Layer 5 of a small transformer language model trained on English Wikipedia (9 layers, counted from 0, width 64).
A neuron's activation on a vector x is GELU(weights . x + bias), where the dot is the dot product.
The model reads these tokens: "er" ")" " an" " an" "th" "ology" "," " New" " York" " C" "all" "ing" ":" " F" "rom" " Bl" "ack" "out" " T" "o" " Bl" "o" "om" "ber" "g" "," " for" " which" " he" " w" "ro" "te"

The vector x that enters this layer's MLP at each token. A number n stands for (n - 500) times 0.016.
0 "er": 469,446,543,548,498,514,400,431,498,488,613,509,462,521,456,501,418,506,487,561,421,597,525,483,491,501,615,500,527,581,477,552,478,528,429,482,71,501,540,484,492,548,534,503,476,484,609,493,516,516,560,463,502,509,550,520,469,526,456,525,565,459,548,464
1 ")": 506,480,480,498,494,535,474,450,524,540,631,511,448,572,514,517,433,497,521,565,476,581,472,472,492,516,584,479,550,541,476,484,460,501,431,424,75,559,500,461,500,572,519,470,526,417,478,502,556,513,595,511,435,464,529,508,489,518,480,539,622,484,543,448
2 " an": 519,545,444,482,472,493,508,500,462,512,575,429,378,506,524,561,527,415,458,585,465,592,372,454,456,509,552,460,587,613,493,499,471,478,376,524,146,539,501,532,570,519,591,456,481,512,562,528,560,511,554,609,519,547,573,511,436,499,443,495,584,445,490,431
3 " an": 531,562,451,503,458,475,536,499,466,520,574,406,370,509,517,557,533,405,450,568,451,589,362,446,446,523,542,445,558,614,476,511,480,485,396,541,149,531,501,551,563,526,596,472,478,520,559,518,582,512,542,609,514,537,562,495,433,505,438,517,581,462,497,444
4 "th": 473,558,527,552,494,482,569,434,426,468,593,340,464,579,418,549,418,472,511,604,496,456,462,481,439,535,439,458,443,555,485,564,558,546,440,523,167,523,536,556,518,612,462,504,429,460,613,469,537,527,532,608,501,552,571,502,409,488,443,612,551,462,511,488
5 "ology": 403,502,523,493,488,473,570,485,519,476,629,415,453,540,478,532,457,487,514,569,494,531,477,585,464,534,496,498,488,484,510,598,503,549,428,500,76,515,455,517,499,583,539,546,482,458,493,430,586,586,547,540,506,504,496,525,405,480,461,558,590,398,504,495
6 ",": 471,449,553,507,481,504,463,405,507,532,585,495,448,546,475,520,503,532,499,613,508,544,415,517,505,524,589,450,545,558,478,546,468,497,447,521,37,544,536,448,500,567,500,516,496,420,457,485,500,523,545,552,505,473,488,551,457,491,511,565,538,510,547,477
7 " New": 426,580,607,418,571,434,584,445,505,490,567,466,285,432,496,562,371,404,453,626,546,556,508,513,561,508,474,414,563,550,507,582,449,466,524,490,198,528,529,604,574,527,541,490,503,519,483,473,508,562,548,561,425,500,484,514,440,487,472,591,540,446,569,441
8 " York": 518,556,628,494,531,459,597,451,569,579,623,490,334,544,547,548,363,431,438,586,557,488,545,508,479,518,471,449,487,466,521,593,465,443,534,502,181,557,461,508,534,466,500,511,477,534,460,547,515,482,499,583,443,454,486,510,431,488,519,595,627,351,522,429
9 " C": 424,566,591,544,503,427,592,450,450,572,542,458,354,509,507,566,381,485,502,555,587,656,431,503,420,482,496,543,507,540,514,454,520,445,476,568,198,567,541,546,482,513,556,437,502,508,667,541,523,495,546,510,444,500,517,481,391,534,448,585,525,394,543,413
10 "all": 485,557,556,562,488,481,535,451,529,618,593,500,388,512,471,670,429,473,491,552,494,481,555,538,433,596,510,511,540,479,554,560,521,481,466,567,136,496,451,501,413,515,507,459,500,417,608,506,564,513,476,491,446,507,484,480,394,475,459,592,612,430,482,484
11 "ing": 462,479,596,563,532,490,560,413,450,535,563,473,479,503,472,599,429,509,504,560,548,558,544,475,530,549,450,505,484,515,493,631,475,479,425,588,85,493,428,495,560,503,555,511,482,413,548,508,494,538,549,476,448,560,437,472,433,533,449,595,540,466,498,476
12 ":": 407,492,557,484,477,468,517,471,521,454,567,481,478,572,497,516,423,534,476,530,523,588,387,490,505,524,581,507,510,593,493,528,488,502,449,505,85,508,572,498,520,551,500,572,412,342,456,510,509,557,535,518,482,539,510,535,431,499,500,576,592,520,501,528
13 " F": 460,520,561,530,497,459,538,429,525,515,534,453,463,502,424,475,387,555,518,522,558,564,487,530,532,497,529,438,511,604,525,447,494,442,479,577,190,499,536,496,492,444,527,382,377,533,734,460,551,511,566,501,391,536,524,514,398,483,487,655,554,506,540,496
14 "rom": 472,424,639,534,452,501,555,403,579,576,547,513,445,486,434,559,464,518,489,465,429,543,525,508,530,686,460,474,547,552,558,549,503,444,453,577,146,522,497,500,483,426,568,468,510,451,601,491,490,485,522,509,412,509,554,481,305,514,460,617,550,492,516,521
15 " Bl": 456,586,490,493,524,434,435,404,419,612,558,508,402,516,526,550,452,556,464,518,456,532,449,476,394,487,528,512,615,560,577,588,539,442,456,575,206,431,509,491,490,509,513,428,451,540,690,550,520,577,510,556,376,459,525,478,485,450,515,625,536,443,472,542
16 "ack": 446,477,573,445,498,461,546,465,498,544,581,508,457,559,496,541,374,548,511,538,563,459,595,454,510,578,453,484,489,449,620,648,512,440,461,520,134,503,470,504,562,490,514,557,535,436,615,467,513,529,508,517,377,532,481,483,422,506,421,602,520,443,518,484
17 "out": 447,433,530,451,573,496,479,473,536,529,583,534,497,514,567,550,425,553,498,522,636,579,526,461,493,505,555,394,449,495,535,678,452,492,477,460,196,450,448,459,560,471,510,509,450,392,640,481,531,518,638,505,447,545,430,461,385,514,447,594,553,475,439,483
18 " T": 345,517,474,496,512,440,548,436,446,559,566,516,473,545,470,568,422,567,525,526,542,516,436,517,537,515,477,513,476,507,477,463,490,455,478,601,163,512,548,490,495,522,487,419,402,529,728,482,524,584,473,487,442,564,536,474,508,523,489,622,575,488,462,433
19 "o": 448,503,502,518,425,435,579,461,579,556,600,519,499,571,457,554,447,560,528,441,499,456,426,505,479,535,581,530,501,496,537,554,436,514,487,551,155,455,441,422,518,482,546,491,468,496,691,475,507,550,587,483,414,602,458,473,431,486,467,609,590,504,373,462
20 " Bl": 454,538,482,464,538,465,422,408,405,645,550,536,413,533,526,550,458,590,463,496,445,526,456,477,413,480,528,509,614,556,601,563,517,467,459,555,202,436,509,483,496,529,508,449,450,530,713,545,525,586,508,528,392,507,494,461,490,461,526,619,517,427,435,526
21 "o": 446,495,476,467,443,437,581,454,580,539,577,522,494,582,485,538,451,592,518,474,505,475,455,494,480,533,571,529,519,465,592,561,421,511,477,543,152,467,442,418,516,478,524,499,448,471,691,474,515,546,605,490,428,601,426,513,439,495,478,595,591,499,376,440
22 "om": 418,412,506,430,485,503,577,482,519,508,580,495,408,575,495,591,414,529,527,492,572,459,557,482,510,544,533,475,561,428,655,587,478,472,416,506,171,566,535,469,487,546,500,581,483,431,688,474,490,511,483,464,426,539,470,518,412,576,514,574,552,428,387,461
23 "ber": 389,476,543,404,592,508,478,489,486,542,526,495,418,513,527,565,475,546,543,552,433,572,491,375,522,536,430,506,578,478,577,601,443,524,488,475,185,464,454,543,570,530,491,541,391,433,685,560,503,485,601,537,406,567,503,508,396,513,470,606,525,462,414,455
24 "g": 464,411,646,432,577,536,525,400,473,542,532,457,476,597,531,538,471,549,538,492,577,545,501,400,474,587,527,488,512,419,551,598,406,446,416,487,233,520,495,415,523,500,454,580,469,433,729,573,529,507,523,509,460,524,439,527,409,557,496,572,526,399,445,440
25 ",": 483,470,602,486,506,509,441,402,498,568,541,527,455,552,490,515,505,540,526,562,578,550,420,525,500,520,556,480,584,514,531,534,421,511,470,516,57,564,563,465,510,558,482,508,486,395,422,536,476,511,501,534,468,500,429,567,454,498,549,539,528,506,536,426
26 " for": 463,521,617,507,522,482,522,469,536,481,487,541,456,484,487,494,492,513,490,583,550,516,407,476,557,576,611,511,556,550,523,582,485,480,427,541,62,485,491,535,540,431,517,483,338,521,426,477,528,517,546,537,478,576,437,546,487,510,499,514,562,474,492,455
27 " which": 573,546,563,470,433,534,429,467,502,503,530,458,485,589,534,484,490,584,515,533,481,520,442,546,444,511,505,427,471,535,605,566,499,505,411,541,70,505,540,472,537,496,538,484,427,467,490,487,540,551,595,552,522,437,471,498,536,419,505,555,610,448,487,471
28 " he": 543,506,577,432,395,486,439,486,457,638,515,387,465,607,558,480,491,555,503,463,529,543,432,505,491,491,530,464,563,498,532,555,547,471,445,490,127,478,525,443,503,530,545,461,440,525,563,503,502,501,593,614,586,491,492,526,488,421,495,674,558,446,481,391
29 " w": 474,431,456,476,509,514,484,484,470,648,598,461,503,565,558,487,411,572,378,445,632,520,461,490,489,483,588,433,556,600,573,582,568,501,459,475,237,490,485,406,458,461,467,370,407,442,607,436,546,473,575,600,499,563,498,489,499,495,543,679,496,452,545,446
30 "ro": 451,366,514,425,447,473,569,473,542,609,505,472,404,551,470,510,525,548,529,532,513,511,498,505,508,528,501,572,524,529,642,544,501,513,410,497,173,447,519,556,459,547,521,449,499,445,625,504,435,425,592,651,567,572,475,474,404,566,410,620,492,477,508,376
31 "te": 503,374,604,436,546,484,553,430,506,477,528,485,536,604,483,522,503,563,503,515,520,489,521,537,542,609,573,508,469,493,547,608,423,488,457,491,135,472,390,500,516,453,486,510,428,411,659,486,510,461,525,596,522,540,452,514,430,518,447,605,573,428,502,432

Each question shows the input weights of one neuron of the MLP. A number n stands for (n - 500) times 0.0015.

n31 (bias -0.052): 683,377,446,633,642,424,568,407,557,496,239,515,591,396,383,131,580,390,425,507,524,528,599,343,541,524,699,452,444,577,391,553,436,577,510,295,551,421,489,619,450,422,492,361,472,775,563,511,568,492,744,566,531,712,409,388,504,409,338,434,589,467,577,455
Its two highest activations, in order, are on tokens 26 " for", 13 " F"

n3 (bias -0.043): 528,375,470,467,551,609,308,451,470,500,296,660,735,433,478,209,538,542,521,548,531,558,495,504,691,516,527,552,634,848,556,347,475,371,356,537,585,506,585,569,518,636,386,355,518,436,407,466,216,385,560,814,438,647,480,600,661,462,546,539,462,533,592,416
Its three highest activations, in order, are on tokens 30 "ro", 29 " w", 25 ","

n69 (bias -0.054): 608,610,589,762,569,309,484,604,602,488,311,564,592,394,350,254,401,429,478,514,467,672,488,507,429,635,485,386,626,562,345,425,584,540,574,747,524,487,411,540,483,401,690,404,466,646,424,465,510,544,562,327,473,594,534,456,664,515,354,445,350,610,637,410
Its three highest activations, in order, are on tokens 13 " F", 26 " for", 9 " C"

n23 (bias -0.068): 554,724,460,527,764,491,282,685,308,528,583,419,535,414,512,387,571,608,617,665,536,515,543,468,496,466,385,488,378,447,360,470,457,487,570,684,505,649,588,401,527,447,537,394,387,560,502,398,359,591,535,473,503,513,301,653,463,581,500,411,390,519,354,485
On which token does it fire most? 18 " T"

n65 (bias -0.004): 461,516,397,650,422,444,440,533,515,240,423,440,377,532,445,209,587,502,471,435,454,560,547,374,373,407,628,657,474,685,556,372,544,514,576,581,608,528,708,561,450,544,506,432,426,454,427,440,572,541,365,643,537,661,649,505,628,542,387,566,579,535,645,448
On which token does it fire most? 3 " an"

n127 (bias -0.059): 508,783,548,667,334,414,403,659,507,623,530,751,510,504,531,516,446,520,450,391,560,521,561,462,611,634,457,669,441,452,291,481,518,402,374,492,527,621,568,446,606,485,577,483,416,458,525,401,371,442,515,529,434,582,529,464,431,484,629,340,542,479,307,570
On which token does it fire most, and how strongly? 19 "o", at about 0.77

n74 (bias -0.018): 365,368,575,448,537,424,426,574,562,449,570,604,640,472,578,528,459,605,546,627,454,531,487,456,608,507,525,488,386,382,432,581,398,529,448,350,523,458,537,512,599,539,512,627,480,500,471,509,495,436,575,493,545,338,536,586,511,512,516,304,528,437,314,584
On which token does it fire most? 17 "out"

n2 (bias -0.047): 641,350,427,446,603,608,378,207,528,522,631,587,545,610,561,466,597,545,597,603,407,561,541,558,539,512,669,501,545,526,492,223,583,413,605,636,478,567,621,567,521,350,277,835,395,580,412,674,404,624,256,438,387,594,420,344,658,406,508,396,447,446,376,447
Its two highest activations, in order, are on tokens 25 ",", 20 " Bl"

n184 (bias -0.053): 533,538,559,747,462,316,613,518,595,154,272,636,565,313,364,588,536,573,581,731,401,571,493,267,464,377,497,641,488,595,442,534,250,501,573,459,535,362,711,537,534,526,529,404,563,425,538,598,337,465,595,540,547,582,303,647,597,500,416,381,361,622,446,560
On which token does it fire most? 26 " for"

n187 (bias -0.029): 712,522,283,288,481,483,353,539,526,538,537,594,567,532,588,423,237,575,586,621,472,637,370,513,609,528,566,741,478,534,516,435,649,452,301,419,489,563,514,323,570,586,570,423,615,405,438,611,463,572,608,312,667,446,504,425,593,337,540,268,542,514,457,521
Its three highest activations, in order, are on tokens 1 ")", 27 " which", 0 "er"

n180 (bias -0.055): 345,553,509,783,372,487,492,370,303,304,568,645,352,382,729,573,644,568,614,398,481,662,422,405,388,380,536,607,445,456,682,347,665,514,405,644,597,688,659,564,517,503,395,426,695,543,400,483,475,463,212,601,656,487,741,636,491,302,469,551,329,751,400,606
On which token does it fire most? 9 " C"

n111 (bias -0.077): 693,684,458,699,522,313,582,379,418,462,709,559,614,395,459,366,640,372,658,418,588,526,354,398,395,516,498,229,524,532,486,357,535,630,593,524,523,561,404,299,604,357,624,613,714,567,565,562,306,468,590,584,493,513,383,395,618,475,361,358,620,558,428,554
On which token does it fire most? 3 " an"

n60 (bias -0.042): 592,603,328,515,400,420,467,521,435,505,597,671,522,535,613,398,358,505,464,591,651,610,595,537,576,479,220,437,232,619,321,554,481,455,485,205,540,490,734,424,345,511,458,431,572,309,615,556,378,355,409,541,683,494,643,578,586,499,511,509,536,470,693,623
Its three highest activations, in order, are on tokens 29 " w", 4 "th", 1 ")"

n9 (bias -0.026): 714,536,330,693,218,515,545,401,489,346,323,408,596,548,673,550,511,472,774,686,633,303,548,607,413,658,612,621,462,444,300,551,431,739,390,340,515,457,284,591,481,597,406,517,609,472,416,564,565,539,314,338,416,570,523,478,538,438,454,590,622,668,685,477
On which token does it fire most? 4 "th"

n145 (bias -0.086): 535,716,781,717,440,414,391,625,396,503,474,561,543,522,755,637,280,575,469,521,453,475,576,528,597,537,300,490,582,434,246,569,483,556,352,548,730,599,348,413,491,651,402,512,640,608,253,704,449,301,397,311,456,59,576,534,274,318,637,530,542,673,385,524
On which token does it fire most, and how strongly? 8 " York", at about 0.33

n156 (bias -0.060): 421,823,438,724,340,276,566,495,483,509,477,553,474,488,588,513,311,470,541,406,452,586,543,384,579,419,450,529,432,623,399,421,459,488,534,547,640,571,696,408,546,442,692,557,204,565,491,791,380,416,521,350,472,346,639,482,461,274,589,415,472,893,558,438
On which token does it fire most? 13 " F"

n37 (bias -0.060): 484,522,458,493,613,546,479,687,462,601,404,443,680,471,407,643,477,426,495,910,385,405,363,270,668,422,418,391,520,571,436,467,422,495,568,494,536,564,406,585,362,650,281,530,682,572,391,697,424,582,210,507,475,452,529,449,458,483,533,568,495,443,643,515
Its two highest activations, in order, are on tokens 7 " New", 4 "th"

n119 (bias -0.068): 372,422,365,522,484,544,319,528,550,401,436,363,550,540,375,411,489,466,455,590,689,548,574,645,609,557,669,465,469,527,463,440,472,407,438,430,566,844,467,672,490,598,276,571,579,409,318,516,701,668,249,200,479,658,740,473,424,352,440,515,510,447,618,527
Its three highest activations, in order, are on tokens 12 ":", 5 "ology", 1 ")"

n121 (bias -0.067): 610,473,514,743,441,470,384,226,450,117,356,478,705,371,678,172,474,474,666,394,391,510,703,492,600,367,489,501,252,596,392,368,652,638,566,533,523,604,665,242,546,349,549,558,208,667,508,536,793,473,454,450,536,605,636,608,503,249,238,632,430,763,555,513
On which token does it fire most? 13 " F"

n178 (bias -0.031): 577,522,351,460,339,571,313,593,604,554,673,421,517,403,428,633,523,206,407,399,511,498,562,702,420,490,470,540,697,672,394,460,644,581,472,739,588,395,589,380,518,276,717,605,649,638,396,425,477,527,455,397,503,510,423,467,503,592,262,545,316,500,524,549
On which token does it fire most? 3 " an"

n75 (bias -0.038): 465,436,597,407,463,555,437,247,416,191,373,691,659,389,596,557,778,354,526,469,197,570,660,409,481,389,318,639,388,679,273,304,408,731,557,627,536,318,453,503,552,525,682,662,291,712,491,529,449,364,448,750,495,621,364,562,457,366,428,604,398,533,545,422
On which token does it fire most, and how strongly? 23 "ber", at about 0.39

n96 (bias -0.054): 536,588,490,590,430,696,426,466,202,528,652,587,585,374,755,455,539,527,585,335,681,688,563,369,362,460,539,439,617,555,443,384,422,510,348,350,609,527,589,162,474,327,475,396,716,605,624,463,385,515,577,546,418,460,231,596,530,399,485,419,324,455,624,659
On which token does it fire most, and how strongly? 29 " w", at about 1.4

n166 (bias -0.044): 407,789,391,579,437,390,299,520,347,356,515,608,456,507,921,498,475,709,496,488,276,539,598,435,366,466,610,671,539,335,682,562,632,312,361,441,579,683,402,416,605,407,450,438,387,487,399,465,619,485,410,389,552,349,495,563,540,490,461,339,800,638,869,634
On which token does it fire most, and how strongly? 15 " Bl", at about 1.1

n10 (bias -0.051): 723,585,427,422,435,370,425,754,269,546,354,560,473,388,595,392,458,324,346,378,437,446,457,493,387,484,488,390,599,878,288,522,435,508,469,460,592,738,641,512,551,493,475,639,493,470,469,448,560,522,458,692,635,697,494,369,618,88,559,650,592,743,317,500
Its three highest activations, in order, are on tokens 3 " an", 2 " an", 28 " he"

n45 (bias -0.049): 643,343,448,532,543,522,363,638,423,423,510,408,554,371,473,391,745,160,568,493,598,515,538,600,565,465,467,494,501,544,362,574,493,443,399,702,507,335,556,224,515,733,442,502,507,550,488,482,419,587,704,508,612,275,701,466,688,357,553,449,421,226,634,530
Its three highest activations, in order, are on tokens 28 " he", 27 " which", 2 " an"

n6 (bias -0.066): 378,577,553,587,494,415,497,382,467,452,480,654,659,394,445,502,573,383,582,400,577,434,709,518,568,502,386,614,202,506,363,345,612,697,533,650,550,518,566,538,412,541,643,572,554,716,623,491,387,625,479,229,435,491,557,478,501,548,150,617,576,397,454,450
On which token does it fire most, and how strongly? 18 " T", at about 1.9

n191 (bias -0.011): 570,529,453,421,469,296,463,489,471,486,477,422,443,371,515,449,494,637,401,562,446,582,645,335,614,424,531,530,250,233,394,736,477,511,668,625,449,480,520,489,351,623,535,445,617,553,623,389,470,510,450,508,513,505,436,611,428,524,463,503,469,430,517,555
On which token does it fire most? 16 "ack"

n94 (bias -0.059): 720,554,496,502,331,335,324,517,502,724,620,678,276,408,760,414,355,291,602,391,550,507,703,652,246,319,669,601,392,506,584,393,588,420,523,426,603,536,651,539,554,358,474,479,586,712,384,634,296,602,415,435,616,250,253,518,547,306,348,469,574,545,557,635
On which token does it fire most, and how strongly? 8 " York", at about 1.1

n22 (bias -0.052): 574,367,533,558,163,603,461,738,465,311,596,601,605,483,294,528,497,411,574,449,671,189,556,453,590,541,597,483,628,691,545,500,503,448,240,479,646,547,716,751,311,551,543,483,514,450,464,485,311,571,360,448,410,690,503,456,519,159,558,469,599,716,335,562
On which token does it fire most? 22 "om"

n43 (bias -0.049): 448,476,354,610,158,621,508,693,515,473,559,561,632,539,278,504,524,569,452,639,448,494,607,681,530,532,313,598,412,437,460,346,587,546,444,533,526,679,416,566,514,546,703,413,483,451,409,544,470,449,457,447,464,563,596,375,451,612,562,503,456,568,582,574
On which token does it fire most, and how strongly? 14 "rom", at about 0.22

n42 (bias -0.047): 394,522,400,470,301,408,438,558,459,586,630,659,535,475,598,448,445,528,464,709,469,360,467,492,449,683,361,551,422,295,509,633,712,658,511,613,481,527,488,526,521,669,550,345,744,618,437,477,366,547,450,445,522,531,563,377,701,646,366,383,268,461,332,568
Its two highest activations, in order, are on tokens 16 "ack", 18 " T"

n88 (bias -0.052): 503,488,373,567,396,337,320,558,576,493,593,524,631,403,298,477,583,421,605,492,448,265,498,549,522,624,584,575,465,546,321,454,440,394,587,427,565,395,486,510,456,484,639,417,453,598,648,493,458,722,393,461,391,527,469,471,656,557,392,502,432,679,526,495
Its two highest activations, in order, are on tokens 19 "o", 18 " T"

n176 (bias -0.040): 491,501,490,423,440,473,489,448,563,385,371,518,465,531,549,561,584,555,473,699,523,585,518,431,468,538,448,386,607,393,485,617,436,479,392,530,545,559,416,475,576,505,209,718,540,432,420,568,492,399,603,587,529,382,466,820,556,488,596,373,513,395,456,470
Its two highest activations, in order, are on tokens 24 "g", 25 ","

n12 (bias -0.056): 403,285,414,210,453,457,505,670,455,638,433,748,336,352,571,294,645,382,462,371,403,691,538,296,466,461,551,358,441,406,562,474,415,534,623,643,559,631,568,753,493,776,464,475,513,657,494,517,468,546,417,577,575,514,669,505,570,388,388,629,461,495,638,537
On which token does it fire most, and how strongly? 30 "ro", at about 0.82

n57 (bias -0.060): 657,653,415,669,315,566,439,633,448,637,444,602,532,353,565,370,485,311,618,468,553,430,368,402,490,782,423,548,434,429,337,550,408,506,244,521,498,647,631,426,535,467,533,394,698,649,483,591,645,536,591,361,523,455,630,233,791,278,508,455,556,587,255,413
Its three highest activations, in order, are on tokens 3 " an", 2 " an", 27 " which"

n164 (bias -0.027): 455,525,284,808,542,489,400,325,551,552,447,451,569,612,609,528,488,401,487,525,416,444,463,463,468,698,445,455,531,499,585,434,500,670,596,462,515,765,600,426,299,487,256,504,486,337,440,447,719,474,326,438,653,544,744,554,492,414,439,258,585,661,400,497
Its three highest activations, in order, are on tokens 4 "th", 10 "all", 1 ")"

n117 (bias -0.055): 573,460,540,500,411,513,510,439,558,532,488,508,557,567,598,679,375,544,626,590,519,441,468,481,645,472,434,465,529,504,547,459,353,426,483,463,646,523,305,273,480,530,396,525,547,502,541,519,434,507,498,314,544,476,622,395,481,304,590,545,270,462,192,629
Its three highest activations, in order, are on tokens 24 "g", 19 "o", 22 "om"

n152 (bias -0.066): 484,404,412,521,477,493,384,389,376,496,610,499,593,432,541,441,453,415,674,438,444,512,606,581,569,478,577,562,337,567,451,572,304,540,593,408,518,451,417,378,481,612,434,649,669,469,534,463,491,673,476,384,522,666,581,592,627,643,473,488,609,568,250,559
On which token does it fire most, and how strongly? 19 "o", at about 1.1

n181 (bias -0.063): 573,343,336,634,643,556,477,524,583,596,515,628,366,559,378,268,710,557,556,638,432,519,477,338,545,655,625,452,451,591,432,557,236,621,403,484,566,472,542,561,488,423,461,360,473,466,317,418,463,587,349,446,472,314,291,569,747,626,464,381,286,713,674,599
Its three highest activations, in order, are on tokens 25 ",", 6 ",", 26 " for"

n73 (bias -0.054): 634,444,268,461,510,593,485,770,426,449,704,629,698,553,426,567,505,500,448,463,519,413,735,423,65,355,643,551,459,403,543,383,588,557,252,386,500,586,637,649,419,586,740,517,537,666,459,344,312,430,397,678,453,532,481,273,611,388,503,406,685,545,409,574
Its three highest activations, in order, are on tokens 2 " an", 1 ")", 27 " which"